Layer 6 of a small transformer language model trained on English Wikipedia (9 layers, counted from 0, width 128).
A neuron's activation on a vector x is squared ReLU(weights . x), where the dot is the dot product.

Input weights of the MLP neurons that the questions are about. A number n stands for n times 0.0067.
n0: 45 10 -14 4 -41 13 -18 6 -33 -1 -13 -51 -52 23 -9 17 -26 22 -9 -47 31 13 -40 10 -8 -38 -6 -4 -15 -41 -6 -26 7 19 -32 1 51 -43 41 33 52 36 -11 -25 -10 31 -2 -2 3 11 13 26 4 -11 -59 -38 37 35 -17 23 -9 -18 -18 1 -53 40 -4 8 -24 -39 -12 54 19 14 18 -7 -5 -25 15 -12 -22 -24 -5 -25 -2 21 8 -10 -49 -2 13 10 -42 4 -8 -25 -4 8 19 12 -1 10 2 -26 -19 14 -4 9 -26 8 10 15 -27 -11 94 -4 7 21 -2 53 9 0 28 -10 6 -20 19 -1
n29: 17 29 2 11 -1 -27 28 -8 16 27 -13 -45 -17 13 24 -9 31 -2 -27 34 21 7 3 0 -8 -5 13 -26 23 -19 35 -11 -35 -4 -3 16 -4 -38 -24 -29 -15 -34 29 -3 13 31 -24 22 -35 -8 -4 5 -23 -25 -18 9 -12 15 -40 11 -30 4 -17 4 -17 -12 8 3 -15 19 19 -38 29 5 8 26 16 17 21 4 -10 -23 -47 1 -46 -25 34 22 -5 -54 38 10 -43 22 -50 12 -1 -16 -8 -3 11 25 26 -5 17 15 -23 55 10 -8 -22 -8 -7 34 22 -18 28 67 9 0 17 -37 49 -16 7 16 22 -31
n59: 11 -12 -35 2 29 43 15 -2 4 5 -17 -33 -15 3 -1 -24 8 -18 -13 -7 38 -11 1 -13 -7 -24 14 -3 2 -35 20 -1 -1 36 18 44 -11 1 -25 4 5 -1 -2 -35 -21 -15 23 24 8 -1 -4 -31 -14 13 -24 -9 -9 18 -3 8 24 5 -39 -22 -15 -18 -26 -32 -20 -14 38 11 21 2 4 -1 -9 18 23 29 -50 -19 -9 16 4 12 8 2 -1 14 2 -15 -20 -2 3 -21 -31 6 0 -33 -3 -28 25 -26 -9 -8 -25 1 27 1 -38 -27 29 20 34 -9 -22 -14 -5 27 8 -26 44 -21 -26 9 15 5
n64: 16 -5 28 -28 -11 20 -29 -44 -45 -9 -14 2 -26 -39 6 60 -21 -6 -24 -41 7 -8 -25 -34 51 -7 -9 24 13 -7 53 16 -2 -15 -32 7 -8 -1 -12 -14 -9 -30 3 -35 -24 14 -23 3 10 16 29 3 -26 -8 44 34 -17 -1 -32 11 -25 -2 -2 8 15 -22 -5 -26 24 -34 3 -8 30 10 43 4 11 -30 20 -7 8 14 -8 -20 -16 -14 -8 -3 -25 -4 -29 3 1 12 -1 -11 -14 -31 -17 11 -4 8 12 -2 6 -9 -43 11 28 -11 -21 -33 16 10 14 17 1 30 -9 -3 -56 17 68 -11 -11 55 22 -41
n77: -10 -20 1 0 12 33 1 -21 23 -1 3 16 -32 -12 -22 7 -35 -3 -3 -11 4 -34 -17 -25 30 -15 34 15 -13 -25 -26 -14 -12 33 7 18 -20 -23 -15 9 -10 15 -7 -11 2 10 7 7 15 19 -2 -9 -18 -9 -23 12 -4 1 27 -8 1 10 -10 10 -18 10 12 4 -1 13 1 30 4 33 -18 -38 28 -14 6 -1 -21 -14 -2 -36 4 2 42 8 15 -16 16 -26 14 -24 -10 -7 -20 -6 4 -8 -4 39 -6 50 -2 -67 -9 27 -15 -44 -30 -20 -3 5 5 -47 -21 24 -47 7 -49 15 12 19 12 15 4 28
n80: 36 -17 -22 16 24 8 -35 -2 0 -15 -12 4 24 38 -12 28 14 -3 -1 -17 71 -4 1 -6 10 -21 6 17 -29 -35 -32 -11 -15 2 -2 39 -2 18 15 19 6 0 -17 -18 13 24 -7 37 66 25 2 -9 49 14 5 -15 17 0 11 44 21 18 13 -11 -28 -9 10 -22 18 -9 13 28 -19 28 0 27 32 -47 18 22 31 20 1 -1 -31 -48 8 -29 -4 -11 -4 -11 17 20 40 4 -25 -15 -27 11 -16 -7 42 45 -22 -4 -7 13 45 -2 -32 -29 -21 -29 42 14 0 14 -17 -38 14 10 -19 6 14 36 7 21
n104: 34 -11 9 -17 -17 -6 2 28 -20 -24 11 -24 -20 -31 12 12 -12 21 1 -17 -23 -4 -9 6 6 -1 -40 24 10 13 -29 -21 -47 32 -22 -12 1 27 -2 20 26 -8 26 -5 -31 -4 -12 -31 27 -7 13 8 1 -19 -31 -12 19 1 -44 1 14 19 4 -28 -13 77 -17 48 20 -1 19 12 -8 19 69 1 -3 -9 14 -29 -18 -16 27 17 -32 -7 -58 62 -45 10 20 14 16 11 19 2 -25 -20 41 -5 20 11 4 24 30 -15 -9 28 -4 -8 4 6 -41 -11 1 -32 -20 -4 -3 27 -39 19 -30 -11 14 19 2 49
n116: -5 -2 -6 23 -36 15 -56 8 -13 -6 7 -43 -19 -51 4 19 0 8 13 -28 -8 3 3 -49 25 -22 -27 -6 5 -13 -8 27 -27 24 -12 23 23 -38 4 -1 5 4 4 -21 -15 -8 -30 -30 25 5 28 46 -14 -5 -50 -39 31 9 -41 -20 4 17 4 23 -4 35 3 -1 21 -23 19 -26 23 -16 28 0 7 -19 -4 7 -27 11 -19 -45 -24 27 -18 -13 -7 10 -28 -30 -25 21 -10 1 20 -20 25 37 -14 11 -28 -9 1 -28 -10 9 -15 -3 17 -23 -34 13 -11 -41 11 27 -13 10 1 50 21 10 12 -2 6 28
n171: 23 15 20 5 -23 -28 -7 -17 18 -8 -43 0 0 66 9 22 -23 46 -34 16 6 -24 -11 28 40 3 1 16 -11 26 6 -3 -2 -20 -22 5 -37 -31 -11 7 37 -13 20 8 -60 52 -8 -21 45 -33 -10 -14 71 6 10 21 36 16 18 16 36 46 -9 43 23 -13 -23 6 8 -12 9 5 0 -22 -23 25 67 30 -3 -30 -12 -27 15 -43 10 -3 -15 6 3 -12 18 -5 -10 18 34 16 27 -21 -11 -32 14 11 18 -2 14 -58 15 -21 2 -68 -61 18 28 5 61 -29 -13 -6 13 9 35 -22 -1 34 -5 -32 58 -8
n185: 45 -7 -44 -30 6 38 -39 5 41 11 12 -33 14 39 -19 -1 -6 26 10 42 15 -62 -35 -7 7 -20 -13 0 -39 -45 -2 -3 -26 45 -62 -10 38 41 4 7 48 -13 -45 -30 -28 25 9 39 -1 30 -14 51 8 -27 -1 -26 6 -12 -17 0 2 -13 -24 13 -31 19 26 -9 19 12 34 -4 -6 15 52 -2 -15 22 8 -6 34 -5 13 -8 -54 -10 -8 -11 -14 -12 4 -31 41 42 -35 0 -13 -5 35 -34 -21 -16 17 -27 -33 29 29 55 6 15 13 5 28 -66 -13 -23 -5 17 0 -36 17 -5 25 -24 38 44 16 -30
n201: -21 2 -9 0 -68 -7 -28 -10 -13 24 -12 14 9 30 19 1 -13 32 10 1 9 3 10 -14 -41 -7 5 -10 0 -9 -18 25 -35 22 -7 6 6 -50 5 23 1 -3 0 10 5 -21 8 1 0 6 5 48 -2 -9 8 -20 -23 -9 31 -20 25 29 -13 53 20 -14 25 19 19 23 19 -3 -1 28 5 11 32 10 2 -15 -20 -29 -8 -21 -29 18 16 28 23 4 -6 3 -6 9 6 5 -7 9 37 3 3 2 -18 -30 -2 1 5 18 8 0 -5 2 -31 33 44 -2 10 31 -29 31 -4 30 -14 -16 -18 6 50 -12
n230: 25 -8 -27 -12 6 -14 -5 -18 -40 -21 -14 6 -23 -10 30 35 -20 3 -17 11 32 -29 1 17 10 2 -19 41 -17 -19 38 50 -1 12 -1 -14 9 -6 -15 34 3 26 -10 -9 22 -9 2 11 -14 34 -31 15 -3 -6 46 12 11 -12 -18 20 -21 -6 -18 -12 -18 -16 -3 -5 7 -54 35 46 14 -14 27 -22 0 25 2 4 -22 2 -8 23 -32 26 -5 -4 -2 -3 9 10 -8 30 14 -33 9 -20 -9 -6 1 -20 16 -3 -16 -16 12 30 4 3 7 -32 9 -16 48 15 -21 -35 -36 14 -8 -12 -11 -18 -9 5 8 -31
n237: 6 9 24 7 -8 20 13 -5 17 8 -25 -69 -4 -21 -28 1 11 -3 -3 -5 14 19 -11 -22 21 -2 -45 13 8 21 9 37 -61 28 8 43 -18 -14 -35 -46 22 7 24 11 3 11 -35 -14 -15 -6 -6 41 -13 6 -16 -27 -22 20 -4 49 54 -23 -45 -23 -8 9 -27 -16 25 4 31 9 47 23 37 4 10 33 -3 4 5 -31 -12 -15 -6 -1 -32 15 -13 -3 21 -3 -34 28 -24 -21 -1 3 12 10 67 -33 -18 4 -44 -18 -26 12 11 11 -25 -28 -28 1 -24 -2 -6 10 3 22 -12 19 1 -67 1 2 5 39
n273: 38 -7 10 3 39 11 1 -1 -35 -19 1 2 30 -18 42 25 -16 17 -36 -32 18 -2 -1 -38 16 -14 32 21 -7 -28 52 26 7 5 8 -22 -19 -43 -6 45 -16 -8 -6 -31 13 -12 -1 -6 -18 0 28 47 -25 -5 -38 -3 -22 -22 24 0 1 -24 -15 80 -18 -9 -8 -7 21 -35 54 1 8 5 1 16 8 -30 -11 -14 29 3 19 2 -7 8 -3 -4 8 -10 -3 19 12 -20 14 0 23 -21 51 -7 -2 -8 -25 -14 -15 -8 -66 20 18 -5 -13 -17 -23 -3 -25 17 29 -8 15 7 -29 37 41 -17 37 -1 31 -28
n280: -5 6 -36 30 -73 -14 -81 -23 -18 22 -25 -24 -8 5 47 -39 -14 48 -17 -56 2 -5 0 -38 5 0 -20 20 -15 -39 14 5 2 -15 -15 10 -3 -13 59 18 20 29 -10 13 9 18 1 -18 -8 -2 18 -10 23 -17 2 14 -20 42 7 -34 -27 -14 -38 -5 -13 7 -23 3 -18 -5 -10 15 13 23 -4 0 31 -25 -1 3 0 1 -41 4 -21 -47 24 -27 -28 -5 23 -26 -23 1 13 6 20 -3 24 29 14 -13 22 55 -15 -27 -1 -41 15 -61 -15 -20 -10 20 12 -2 -51 -5 10 38 23 53 32 -20 8 -4 19 -16
n286: -7 30 34 1 -19 -23 -32 -20 0 -13 -42 14 -41 -11 5 -6 -14 83 -10 6 -7 0 -38 -25 41 6 -14 -21 -5 32 -19 -7 -16 62 -34 2 19 -42 -11 -15 -2 29 -26 -29 2 29 -16 -6 -22 -7 1 -30 -9 9 -56 -26 -7 -26 13 -6 36 -24 -20 0 -15 24 -49 5 30 34 -6 31 33 -1 38 -22 -16 -17 16 13 8 -1 33 -51 7 6 -20 0 -45 -1 8 -38 -38 26 0 -36 22 1 9 -3 18 26 14 23 -19 -7 -11 40 32 -4 -48 -33 -24 -2 -34 -59 18 45 -14 63 2 34 30 6 23 0 22 -2
n287: 15 10 -48 -15 1 28 7 -38 -41 -28 19 -7 -12 -23 -9 8 21 2 -30 -5 -10 -25 -7 17 43 -63 -33 -7 -5 -15 -1 -14 -7 -1 35 19 1 1 -1 -20 -18 12 1 -26 10 18 -25 8 16 40 30 -51 -19 6 -9 -28 -25 0 -37 -8 14 20 30 -16 17 3 -14 35 -33 10 7 21 2 14 40 11 18 13 34 6 -21 -6 -23 -39 -47 -11 -16 -18 -25 -6 40 -66 -11 9 17 4 13 -15 -36 -23 2 -13 3 11 -11 -9 -7 13 0 -23 -24 6 3 11 22 -25 -1 1 -9 3 26 -30 19 19 20 -23 19 17
n290: 7 -29 -1 11 -3 28 -34 4 7 -42 -4 13 -11 26 -3 7 -3 -5 -5 27 34 25 -22 1 4 -4 9 -37 49 -21 10 -23 2 5 -39 14 57 -16 1 -30 8 -33 31 -25 12 15 -16 -17 14 15 -5 -2 16 3 -25 -18 -5 -9 -27 -4 5 -16 1 13 -73 45 45 56 1 -4 -8 -24 -22 -2 -26 3 -3 15 -32 -8 -8 -12 -17 23 -44 -20 -37 -20 -13 -23 -21 -40 -7 -8 -23 -26 -13 -48 1 -41 3 2 -5 -4 11 7 -26 -44 9 -10 -8 -13 -5 24 -6 -10 43 6 -14 -5 3 -28 11 -23 46 -3 10 -7
n294: -13 -16 -47 5 -1 -2 -36 -16 16 20 -14 23 11 21 -31 -16 4 18 -10 -7 42 16 -23 -17 -24 -23 -11 -20 -12 -5 48 18 3 25 -64 -7 3 26 17 11 -25 5 -29 -29 -1 33 -14 42 33 6 -9 6 15 -4 -5 -39 -8 -14 -13 -16 -1 -33 -13 -2 10 -3 -10 0 31 -22 -5 -1 -31 -10 26 17 -9 14 39 -12 28 14 34 26 1 15 -31 -13 -13 -5 -38 2 -35 47 17 3 -12 -35 18 -22 -19 -45 28 8 -3 4 9 -2 37 -10 2 10 -11 -37 7 21 0 22 6 21 9 -17 13 -14 22 45 -11 -11
n305: -11 -10 -21 10 -2 51 -7 7 24 -2 4 5 -15 38 -12 -9 -9 24 -2 33 23 -51 -37 -18 -7 3 28 -14 10 7 -31 32 23 11 -4 6 5 -22 26 23 5 43 -37 -17 8 -10 16 -7 -6 34 27 21 -28 -18 -34 -29 16 15 11 26 2 10 4 21 -30 -8 2 -3 -2 5 24 50 12 17 -23 15 -19 -3 24 -22 26 -60 0 -32 -3 -6 44 -22 -16 4 15 -4 5 -17 -13 40 1 -5 -16 9 4 -7 45 24 15 15 -34 -21 38 11 -25 6 -13 -36 -42 3 11 18 -19 35 -22 -12 10 -9 0 -3 39 3
n316: 8 10 12 -24 -12 10 8 -19 -10 -12 -2 -2 10 7 16 1 10 4 14 6 19 27 -47 9 10 -32 24 -9 35 5 9 -29 -30 -2 -43 -10 -5 -32 -24 -38 -3 -27 3 36 0 21 -11 24 -2 5 2 -53 -3 24 23 7 42 -5 5 25 12 0 32 -11 28 39 1 -33 -29 39 -31 14 -21 22 -13 -10 33 2 -30 -12 -5 -1 41 -31 -10 9 -21 3 33 12 -21 -3 20 2 -2 8 -26 2 -4 -15 13 -20 17 3 -12 -6 8 -10 12 -50 -15 1 3 -6 -12 -15 -2 34 -17 13 -20 15 -11 18 -17 47 51 19
n348: 4 -5 -21 -37 22 -2 8 9 9 -19 2 -22 5 -1 54 3 -53 34 -10 -3 14 -6 -7 -35 34 -14 4 0 -4 -49 7 32 -5 12 -43 -14 53 25 -18 20 12 -10 -31 10 -40 -8 8 24 5 -2 -15 16 13 -3 -48 -28 30 19 -2 55 -40 -37 -58 43 37 -2 -24 10 0 -12 2 -2 -9 -28 24 -28 -2 31 -21 -41 22 -15 41 -13 -13 7 1 45 -38 -2 21 -1 1 8 -75 1 -40 -27 6 -15 -16 -10 19 22 -18 -29 14 -6 -3 -6 26 21 6 -42 9 -16 -25 -9 -31 14 -24 4 -11 -68 20 -1 23 37
n360: 3 -11 -19 8 10 55 -29 -47 -13 -50 -5 -17 27 -14 34 -17 10 -12 -7 2 32 9 -15 1 25 -25 2 3 0 -7 57 -18 -28 15 -14 -11 -42 -1 27 31 -27 -17 -19 -26 -34 0 -43 51 -12 57 -5 15 25 -9 21 -17 30 6 23 -11 7 16 4 11 -18 42 -46 -28 24 -20 -27 50 -2 -12 22 6 -11 -31 10 -2 32 -8 38 15 -9 19 -16 -2 7 18 -43 9 30 9 -2 -7 -18 -9 28 -28 22 -21 -17 0 -22 -32 -5 -13 35 -14 -3 18 -29 28 -20 23 8 29 -3 -3 -32 37 -30 -1 -6 -3 7 18

Each question shows a token from some text and the vector x that enters the MLP there. A number n stands for n times 0.085.

"o": -7 -9 28 4 8 9 22 -6 20 -1 9 15 -12 -3 1 -1 -8 4 -2 11 -17 -4 -1 17 15 3 2 1 12 7 -8 -15 7 1 10 14 -10 -4 -1 12 -12 -7 -5 -6 13 -14 3 -18 -5 -11 -7 10 8 -12 -3 -8 -40 -6 25 -6 5 -4 -8 -4 -2 -12 8 2 4 3 -10 11 -2 11 -12 -13 2 -8 -11 -4 -6 -3 5 -6 20 -3 -15 -1 14 6 5 0 18 -15 24 0 -2 -8 -1 14 -6 20 0 7 -1 4 7 -16 -11 5 -7 3 -14 11 11 -6 -2 4 -5 -20 -11 1 3 10 3 -5 -59 3
Which neuron fires most, and how strongly? n77, at about 16

" B": -1 7 -2 4 17 -2 2 16 1 -3 13 -2 -2 2 1 -8 2 14 5 7 -8 9 7 1 -5 -2 10 -3 -8 -1 3 1 -6 -8 4 0 -14 16 16 -6 -2 7 -10 3 0 -6 81 -17 -40 5 -17 5 -13 -4 6 -3 -7 15 -1 12 -9 -7 -6 -15 -11 -13 -4 23 -11 -4 0 17 -5 6 -11 -7 -6 -11 -5 -3 -3 -5 -14 9 -17 -9 22 -3 -6 5 -6 4 2 -7 1 -7 -2 15 3 6 -2 3 -5 0 11 11 16 -19 -3 10 14 3 2 1 5 8 2 -10 15 14 -9 -10 2 4 -7 -4 2 -3
Which neuron fires most, and how strongly? n305, at about 5.8

"9": -5 -1 -14 -9 9 -2 7 11 -7 9 20 -10 1 0 -13 0 11 5 12 6 -14 19 2 16 1 -5 1 5 9 6 1 -1 0 7 12 -11 -26 -14 -11 -1 -7 6 -8 2 -10 -6 10 -9 -6 8 -16 -5 11 12 25 -10 -7 7 -5 -14 8 0 14 7 3 -4 -12 2 0 -5 20 -1 7 8 -1 14 -9 7 -10 3 3 -5 14 19 64 -13 2 -5 11 0 -10 0 -5 25 -8 -5 7 22 6 8 -8 -16 -9 -17 -7 20 12 -8 3 8 27 9 10 7 6 -8 3 -8 -6 -15 7 -17 -11 -5 6 18 2 -3
The neuron with the highest activation: n294

"t": -1 -4 1 -9 2 -9 5 22 -3 3 4 -20 5 -8 3 1 14 1 0 3 -25 -13 1 24 -7 -10 8 -4 2 -18 -1 11 9 9 16 -18 7 -4 5 6 7 18 -11 14 8 -10 -10 2 -14 -9 -28 -7 -5 8 5 11 3 0 -8 -8 17 9 3 -15 7 -9 -14 -4 1 4 -2 7 -15 -5 1 7 -20 -1 -4 4 -5 0 -3 -5 2 -7 9 14 12 14 6 -5 -9 12 -3 -12 -8 0 4 -6 -24 -6 -13 -10 -15 21 32 8 8 26 13 2 -2 8 16 4 -1 -14 2 11 -4 -18 12 2 -10 2 -55 4
The two highest activations, in order: n230, n59

"h": 25 3 2 2 3 6 -8 14 -10 17 4 15 -7 4 24 10 -9 3 15 20 -25 2 -21 3 -17 6 7 -2 2 -1 -7 3 -9 -7 -1 -27 1 -12 -8 9 -10 -1 -8 -4 -24 5 32 -1 9 -9 -19 -2 -9 -12 0 10 -11 -27 -16 -4 -11 -5 -3 11 1 -9 7 -16 1 -11 -12 -6 6 -2 -2 8 6 11 -10 -1 5 9 3 -5 1 -3 -20 -12 0 15 -15 -3 -14 -28 0 10 -9 9 5 1 -4 9 -1 -10 2 8 24 -7 -6 6 30 10 -7 5 -6 -2 -17 -1 29 -8 13 17 4 23 -9 15 3 -2
The neuron with the highest activation: n185

"ig": -13 11 25 14 8 7 -4 -16 1 3 4 5 6 3 0 -10 -4 -2 19 14 -16 19 11 7 -5 -10 20 4 7 -11 -18 3 -3 -9 0 -30 -1 7 -10 -7 -21 -3 6 13 -18 13 32 -2 -6 14 8 0 -6 -7 -23 13 -6 8 -4 -6 -14 -5 0 6 9 -11 0 -7 -1 -12 2 -2 -3 2 -14 -1 10 2 -6 13 -7 -4 -16 -3 11 -6 -28 2 -16 3 5 -15 14 3 0 13 1 6 16 -3 -18 -8 -9 -10 19 -4 0 8 -25 16 12 -10 -3 4 -8 -13 4 -3 -14 -7 -19 -4 0 -2 2 -7 -41 22
The neuron with the highest activation: n77

"u": -1 18 -8 7 -13 -10 -23 -1 17 -2 20 5 11 4 -6 -8 -15 8 5 5 -12 24 1 2 -4 -11 6 -14 -11 -20 -12 -18 11 -6 10 13 -13 -6 10 -1 -1 -3 22 0 11 5 19 -21 2 12 -9 12 22 11 23 -4 3 -3 3 1 0 17 18 5 3 1 17 -19 16 5 3 -1 -6 1 0 9 -14 3 10 7 -2 30 -7 3 8 -8 -4 -14 -10 11 6 -12 16 -1 -2 16 6 -2 13 -2 -23 10 2 -2 10 -7 2 0 -10 18 8 -13 -12 16 7 -20 -3 7 10 -2 -6 12 8 -9 -3 -13 -41 15
Which three neurons fire most, strongest first? n116, n80, n280

"c": -16 5 8 -8 13 10 6 -5 -10 -2 1 -7 -1 -7 10 12 5 -25 -11 -6 -30 -6 11 5 1 16 -9 22 -11 6 -24 11 -3 -5 18 -4 -24 -14 -4 -13 -10 -4 -12 4 -1 -1 20 -11 -28 -6 -4 27 2 2 -3 2 -22 2 -2 -8 -8 6 -7 -2 7 -17 7 -14 5 7 -1 -20 -6 -2 7 -13 -11 -4 0 7 -12 12 -7 -7 -8 -4 9 11 23 5 1 -5 17 0 13 -8 13 -3 1 4 7 -6 -10 -8 -5 0 21 4 -8 35 1 -8 8 -2 7 25 4 8 -21 -8 -2 -5 30 7 -8 7 -23 -6
Which neuron fires most, and how strongly? n64, at about 2.7

"n": -14 -6 1 18 6 -17 -7 16 11 11 5 5 10 5 -18 -5 2 -3 15 19 -11 -4 -11 12 -18 12 11 -8 5 0 -2 -7 9 -1 -10 -4 2 1 1 -21 -15 6 1 15 4 3 5 8 3 -8 1 -14 7 2 14 -8 -12 1 -17 -18 -2 -10 6 -1 16 1 7 7 -6 -16 -20 -26 -14 2 -11 4 -10 -2 -8 -7 2 -3 3 5 -10 7 0 9 16 19 5 0 -5 3 9 1 -3 -4 -7 -6 -7 3 9 -3 10 6 3 -9 -5 8 -1 18 12 -6 3 5 3 -13 9 -2 23 -11 -5 -7 6 -18 -74 -5
Which neuron fires most, and how strongly? n294, at about 5.8

"e": -12 -3 -10 9 4 -7 6 8 -6 0 -2 14 17 7 -6 -5 -5 -9 1 10 -1 -6 -10 10 -26 5 9 -14 4 -1 3 3 10 -2 -4 19 -3 8 1 -3 -29 -4 -7 26 -1 -5 5 -18 8 -2 -18 -6 5 12 24 2 -16 -23 -1 1 3 2 9 -14 -3 6 0 17 -7 7 -7 -11 -4 20 -8 -1 3 5 -1 3 -5 4 16 1 4 -17 -13 -9 12 3 2 2 0 -4 14 -4 -3 -4 -1 -5 -8 4 -4 9 19 4 5 3 12 18 5 4 9 -1 3 12 3 4 5 -18 4 -6 -13 7 -3 7 -77 6
Which three neurons fire most, strongest first? n294, n80, n290

" that": 6 4 5 -12 -4 9 21 13 13 15 6 7 10 3 8 1 -25 3 -6 -8 -6 10 -2 11 -6 6 0 -4 -12 -8 8 -5 -11 -8 12 13 13 6 -15 1 6 -7 11 -6 -12 -31 -13 -21 3 -17 0 1 5 14 -3 1 -17 13 2 1 -1 6 -4 14 39 -29 -7 1 6 13 2 -14 6 1 -13 0 11 -1 -5 8 -19 10 -17 -8 11 -7 8 11 9 -4 6 2 -9 -5 12 -4 14 1 7 5 -8 -3 -13 -13 6 -3 19 -12 -28 1 7 -6 7 2 9 -24 5 -25 -7 0 -2 7 3 -6 -14 6 -45 -4
The neuron with the highest activation: n171

"s": 8 -1 8 -3 11 -18 0 3 4 4 11 3 0 -5 3 11 22 -10 -7 -9 -19 -5 0 3 16 10 -12 5 13 -7 3 -12 8 4 17 2 8 -5 -7 -22 -4 -16 -14 10 7 13 11 -9 20 -7 -11 -8 1 6 -11 18 8 -10 -8 -14 -34 -3 5 -5 -3 -11 13 -1 -19 1 -20 -8 -2 12 -11 14 -20 -4 2 8 -9 12 -10 -4 -8 4 5 -6 3 2 13 -5 10 1 -19 -4 -19 0 2 -13 -9 4 5 -24 6 -11 0 10 -8 0 17 5 13 -5 16 -4 -4 -5 26 0 14 -19 -11 1 4 -6 -55 12
The neuron with the highest activation: n29

"g": -6 0 9 -5 17 -8 1 -9 2 1 15 11 17 7 1 -1 -5 -3 5 6 7 4 10 9 4 -3 6 2 3 -11 9 5 -5 -9 -12 -19 -7 8 9 -18 -16 -8 -5 -2 -10 11 28 2 8 -2 -3 -4 14 -5 -2 -7 7 -8 -16 -13 -18 -5 9 -7 16 -13 10 -3 -5 -11 3 -6 -4 -2 -6 0 6 12 -6 3 5 10 -8 1 -3 7 -6 2 3 27 -7 -1 8 -6 -5 4 2 -4 -5 -10 -18 -5 2 3 21 7 37 -10 -26 -17 15 10 -1 -19 10 0 4 -3 -6 -7 -13 -15 -28 -9 -8 7 -64 7
Which neuron fires most, and how strongly? n294, at about 6.9

"ar": 3 3 27 -11 -18 6 18 -14 18 10 16 7 1 -6 8 -1 -20 5 4 3 -4 11 2 -1 5 -5 -16 -7 -10 2 -7 -12 7 -7 -11 -8 -7 6 6 -22 -10 6 -6 -8 4 9 21 -20 -6 -3 -14 -15 -9 10 3 0 -10 -24 -18 -7 0 2 -20 5 21 -13 -7 -17 -6 8 3 -7 9 5 2 -7 -1 0 -10 2 18 7 -15 -3 11 4 -7 -16 -1 22 -21 -9 7 1 10 10 11 -5 1 11 -22 -12 7 -38 9 7 0 -12 -3 7 1 -6 11 6 -4 -8 -4 -4 -3 -8 -3 -2 8 -6 -19 19 -46 6
The neuron with the highest activation: n64

"ut": 1 -2 7 -9 -10 0 -8 -4 17 17 3 -10 5 3 4 -6 3 3 18 4 -24 -2 -1 -3 -1 4 6 -6 2 -6 -11 7 -12 -17 10 11 -12 -19 0 -17 -1 2 6 16 -10 -21 -20 -15 -12 -4 -6 1 6 9 -4 3 -10 22 -1 -3 4 3 12 6 9 -4 10 12 3 15 1 -1 20 4 5 8 -4 -18 -6 7 -15 9 -15 -2 12 -2 14 8 2 9 0 9 1 5 1 8 -2 15 11 16 5 -15 5 6 -11 12 -1 1 -20 8 6 -5 2 0 5 3 3 -19 -17 11 -1 -6 -2 -7 -10 3 -77 6
The neuron with the highest activation: n237

"i": -13 8 2 0 11 8 -4 -20 32 0 28 0 -8 8 6 -3 -8 -7 4 -1 -12 -7 3 -14 -10 -1 11 -9 -15 4 -13 -12 -3 -13 0 10 -27 -7 -3 3 -19 -17 4 -3 1 -14 34 -12 5 0 -17 3 6 10 7 12 5 -11 -1 -16 -6 3 27 17 -3 -5 9 19 5 7 -16 -5 -26 7 3 -5 -13 -18 3 17 2 19 -2 -7 -1 -8 -6 -10 -4 -6 -3 6 23 -12 4 0 2 6 21 2 -16 24 -3 -3 0 -1 -1 0 -24 5 1 11 -5 -2 3 -12 4 5 -1 18 -3 2 17 8 5 -5 -35 8
The neuron with the highest activation: n77

"r": -1 2 21 11 -10 17 -7 10 -10 -9 16 -6 -3 -8 0 -5 -6 -13 12 27 -7 6 -1 14 -5 -7 23 1 8 -2 -5 11 0 11 8 -15 -5 -2 -8 -10 -17 3 10 -11 -13 -12 33 -4 -2 13 0 -10 0 -1 -6 14 -10 3 -18 -4 18 -6 -6 -5 -3 -11 30 5 -2 0 -5 19 -2 6 -4 -14 -4 -19 32 1 -6 19 -12 -4 -4 -6 -32 -14 1 -5 -17 -7 25 6 -12 -9 0 6 8 3 -6 18 6 12 1 6 13 3 -15 1 -11 8 0 -3 -11 9 -1 4 5 2 26 8 11 -5 6 16 -25 21
Which neuron fires most, and how strongly? n290, at about 2.5

"ol": -3 -6 -4 20 -14 4 9 -27 -2 -2 20 4 -12 -4 -1 -1 0 -20 3 5 -30 -9 6 6 -6 -21 4 -2 -7 -7 -28 -24 7 -6 18 -1 -6 10 0 10 -6 -1 10 11 13 4 16 -17 3 -11 3 -7 -15 0 -1 4 -14 6 -12 -27 -2 11 28 -5 8 -2 9 -11 2 5 -20 0 -21 8 1 -16 -7 -8 2 -6 -14 2 -26 -12 -6 11 -7 -18 4 18 -8 -12 5 -6 -6 7 5 6 3 11 -17 9 -8 -2 -13 -10 0 -1 -11 7 8 10 13 16 6 -1 5 2 3 26 5 -11 7 18 -11 -12 -15 26
Which three neurons fire most, strongest first? n287, n77, n116

" de": -17 17 11 3 21 -18 -14 16 8 -13 6 2 -7 -2 11 7 -21 -3 6 4 -22 17 -13 -15 6 11 2 -14 -8 2 2 -14 8 -1 -17 18 2 -7 1 -3 -4 0 -5 -14 13 -21 4 -17 4 -28 -21 -6 -8 1 -6 -5 -11 -17 -9 -3 -21 9 -7 -6 11 2 15 -4 25 10 -10 -11 -12 2 -14 8 -9 9 -7 7 -23 23 3 1 13 -3 -14 -6 2 0 19 7 6 9 4 1 8 -22 3 -2 -20 13 -5 -13 -1 -1 5 -1 -5 4 -13 -5 2 8 -12 5 -13 -7 -2 16 -6 19 15 -11 0 -19 -36 -5
Which three neurons fire most, strongest first? n286, n116, n290

"l": -9 7 24 15 0 1 -1 9 -34 -4 7 15 -9 -5 4 4 1 9 8 -9 5 23 -6 27 -4 3 6 -1 -6 -21 3 -1 10 -15 -3 -16 7 7 21 -8 -6 -3 5 -11 1 3 50 -11 -8 -5 7 -1 -4 3 10 7 -7 -17 -1 11 1 -6 7 -15 -6 -1 14 3 -2 -1 -14 5 -8 0 -3 -5 -12 -11 5 -17 -30 5 1 6 -4 5 6 -19 -19 11 0 4 5 -5 12 -17 -5 21 7 7 -9 14 -8 -14 2 21 -8 -27 1 20 9 -1 -2 6 9 18 9 2 19 5 -1 -8 1 8 2 -18 -16 -1
The neuron with the highest activation: n0

"is": 5 2 9 16 8 -1 5 22 10 -5 12 3 -4 10 -12 1 6 -17 -1 10 2 -8 -10 22 -19 1 -4 -10 -3 9 -4 1 13 5 5 -13 -14 -1 -7 -14 1 8 -15 -10 2 13 23 2 -5 13 -3 -3 19 9 17 -5 -13 -15 0 5 4 14 15 -5 6 7 3 -3 -4 -10 5 -2 -1 6 2 3 15 -5 -9 -3 14 19 18 8 -1 9 4 -7 13 14 -17 -15 -1 6 6 6 10 2 -1 2 4 0 11 4 9 14 21 2 -17 19 4 31 2 -7 -12 9 12 -2 -12 -7 7 -8 9 -2 10 6 -66 13
The two highest activations, in order: n294, n185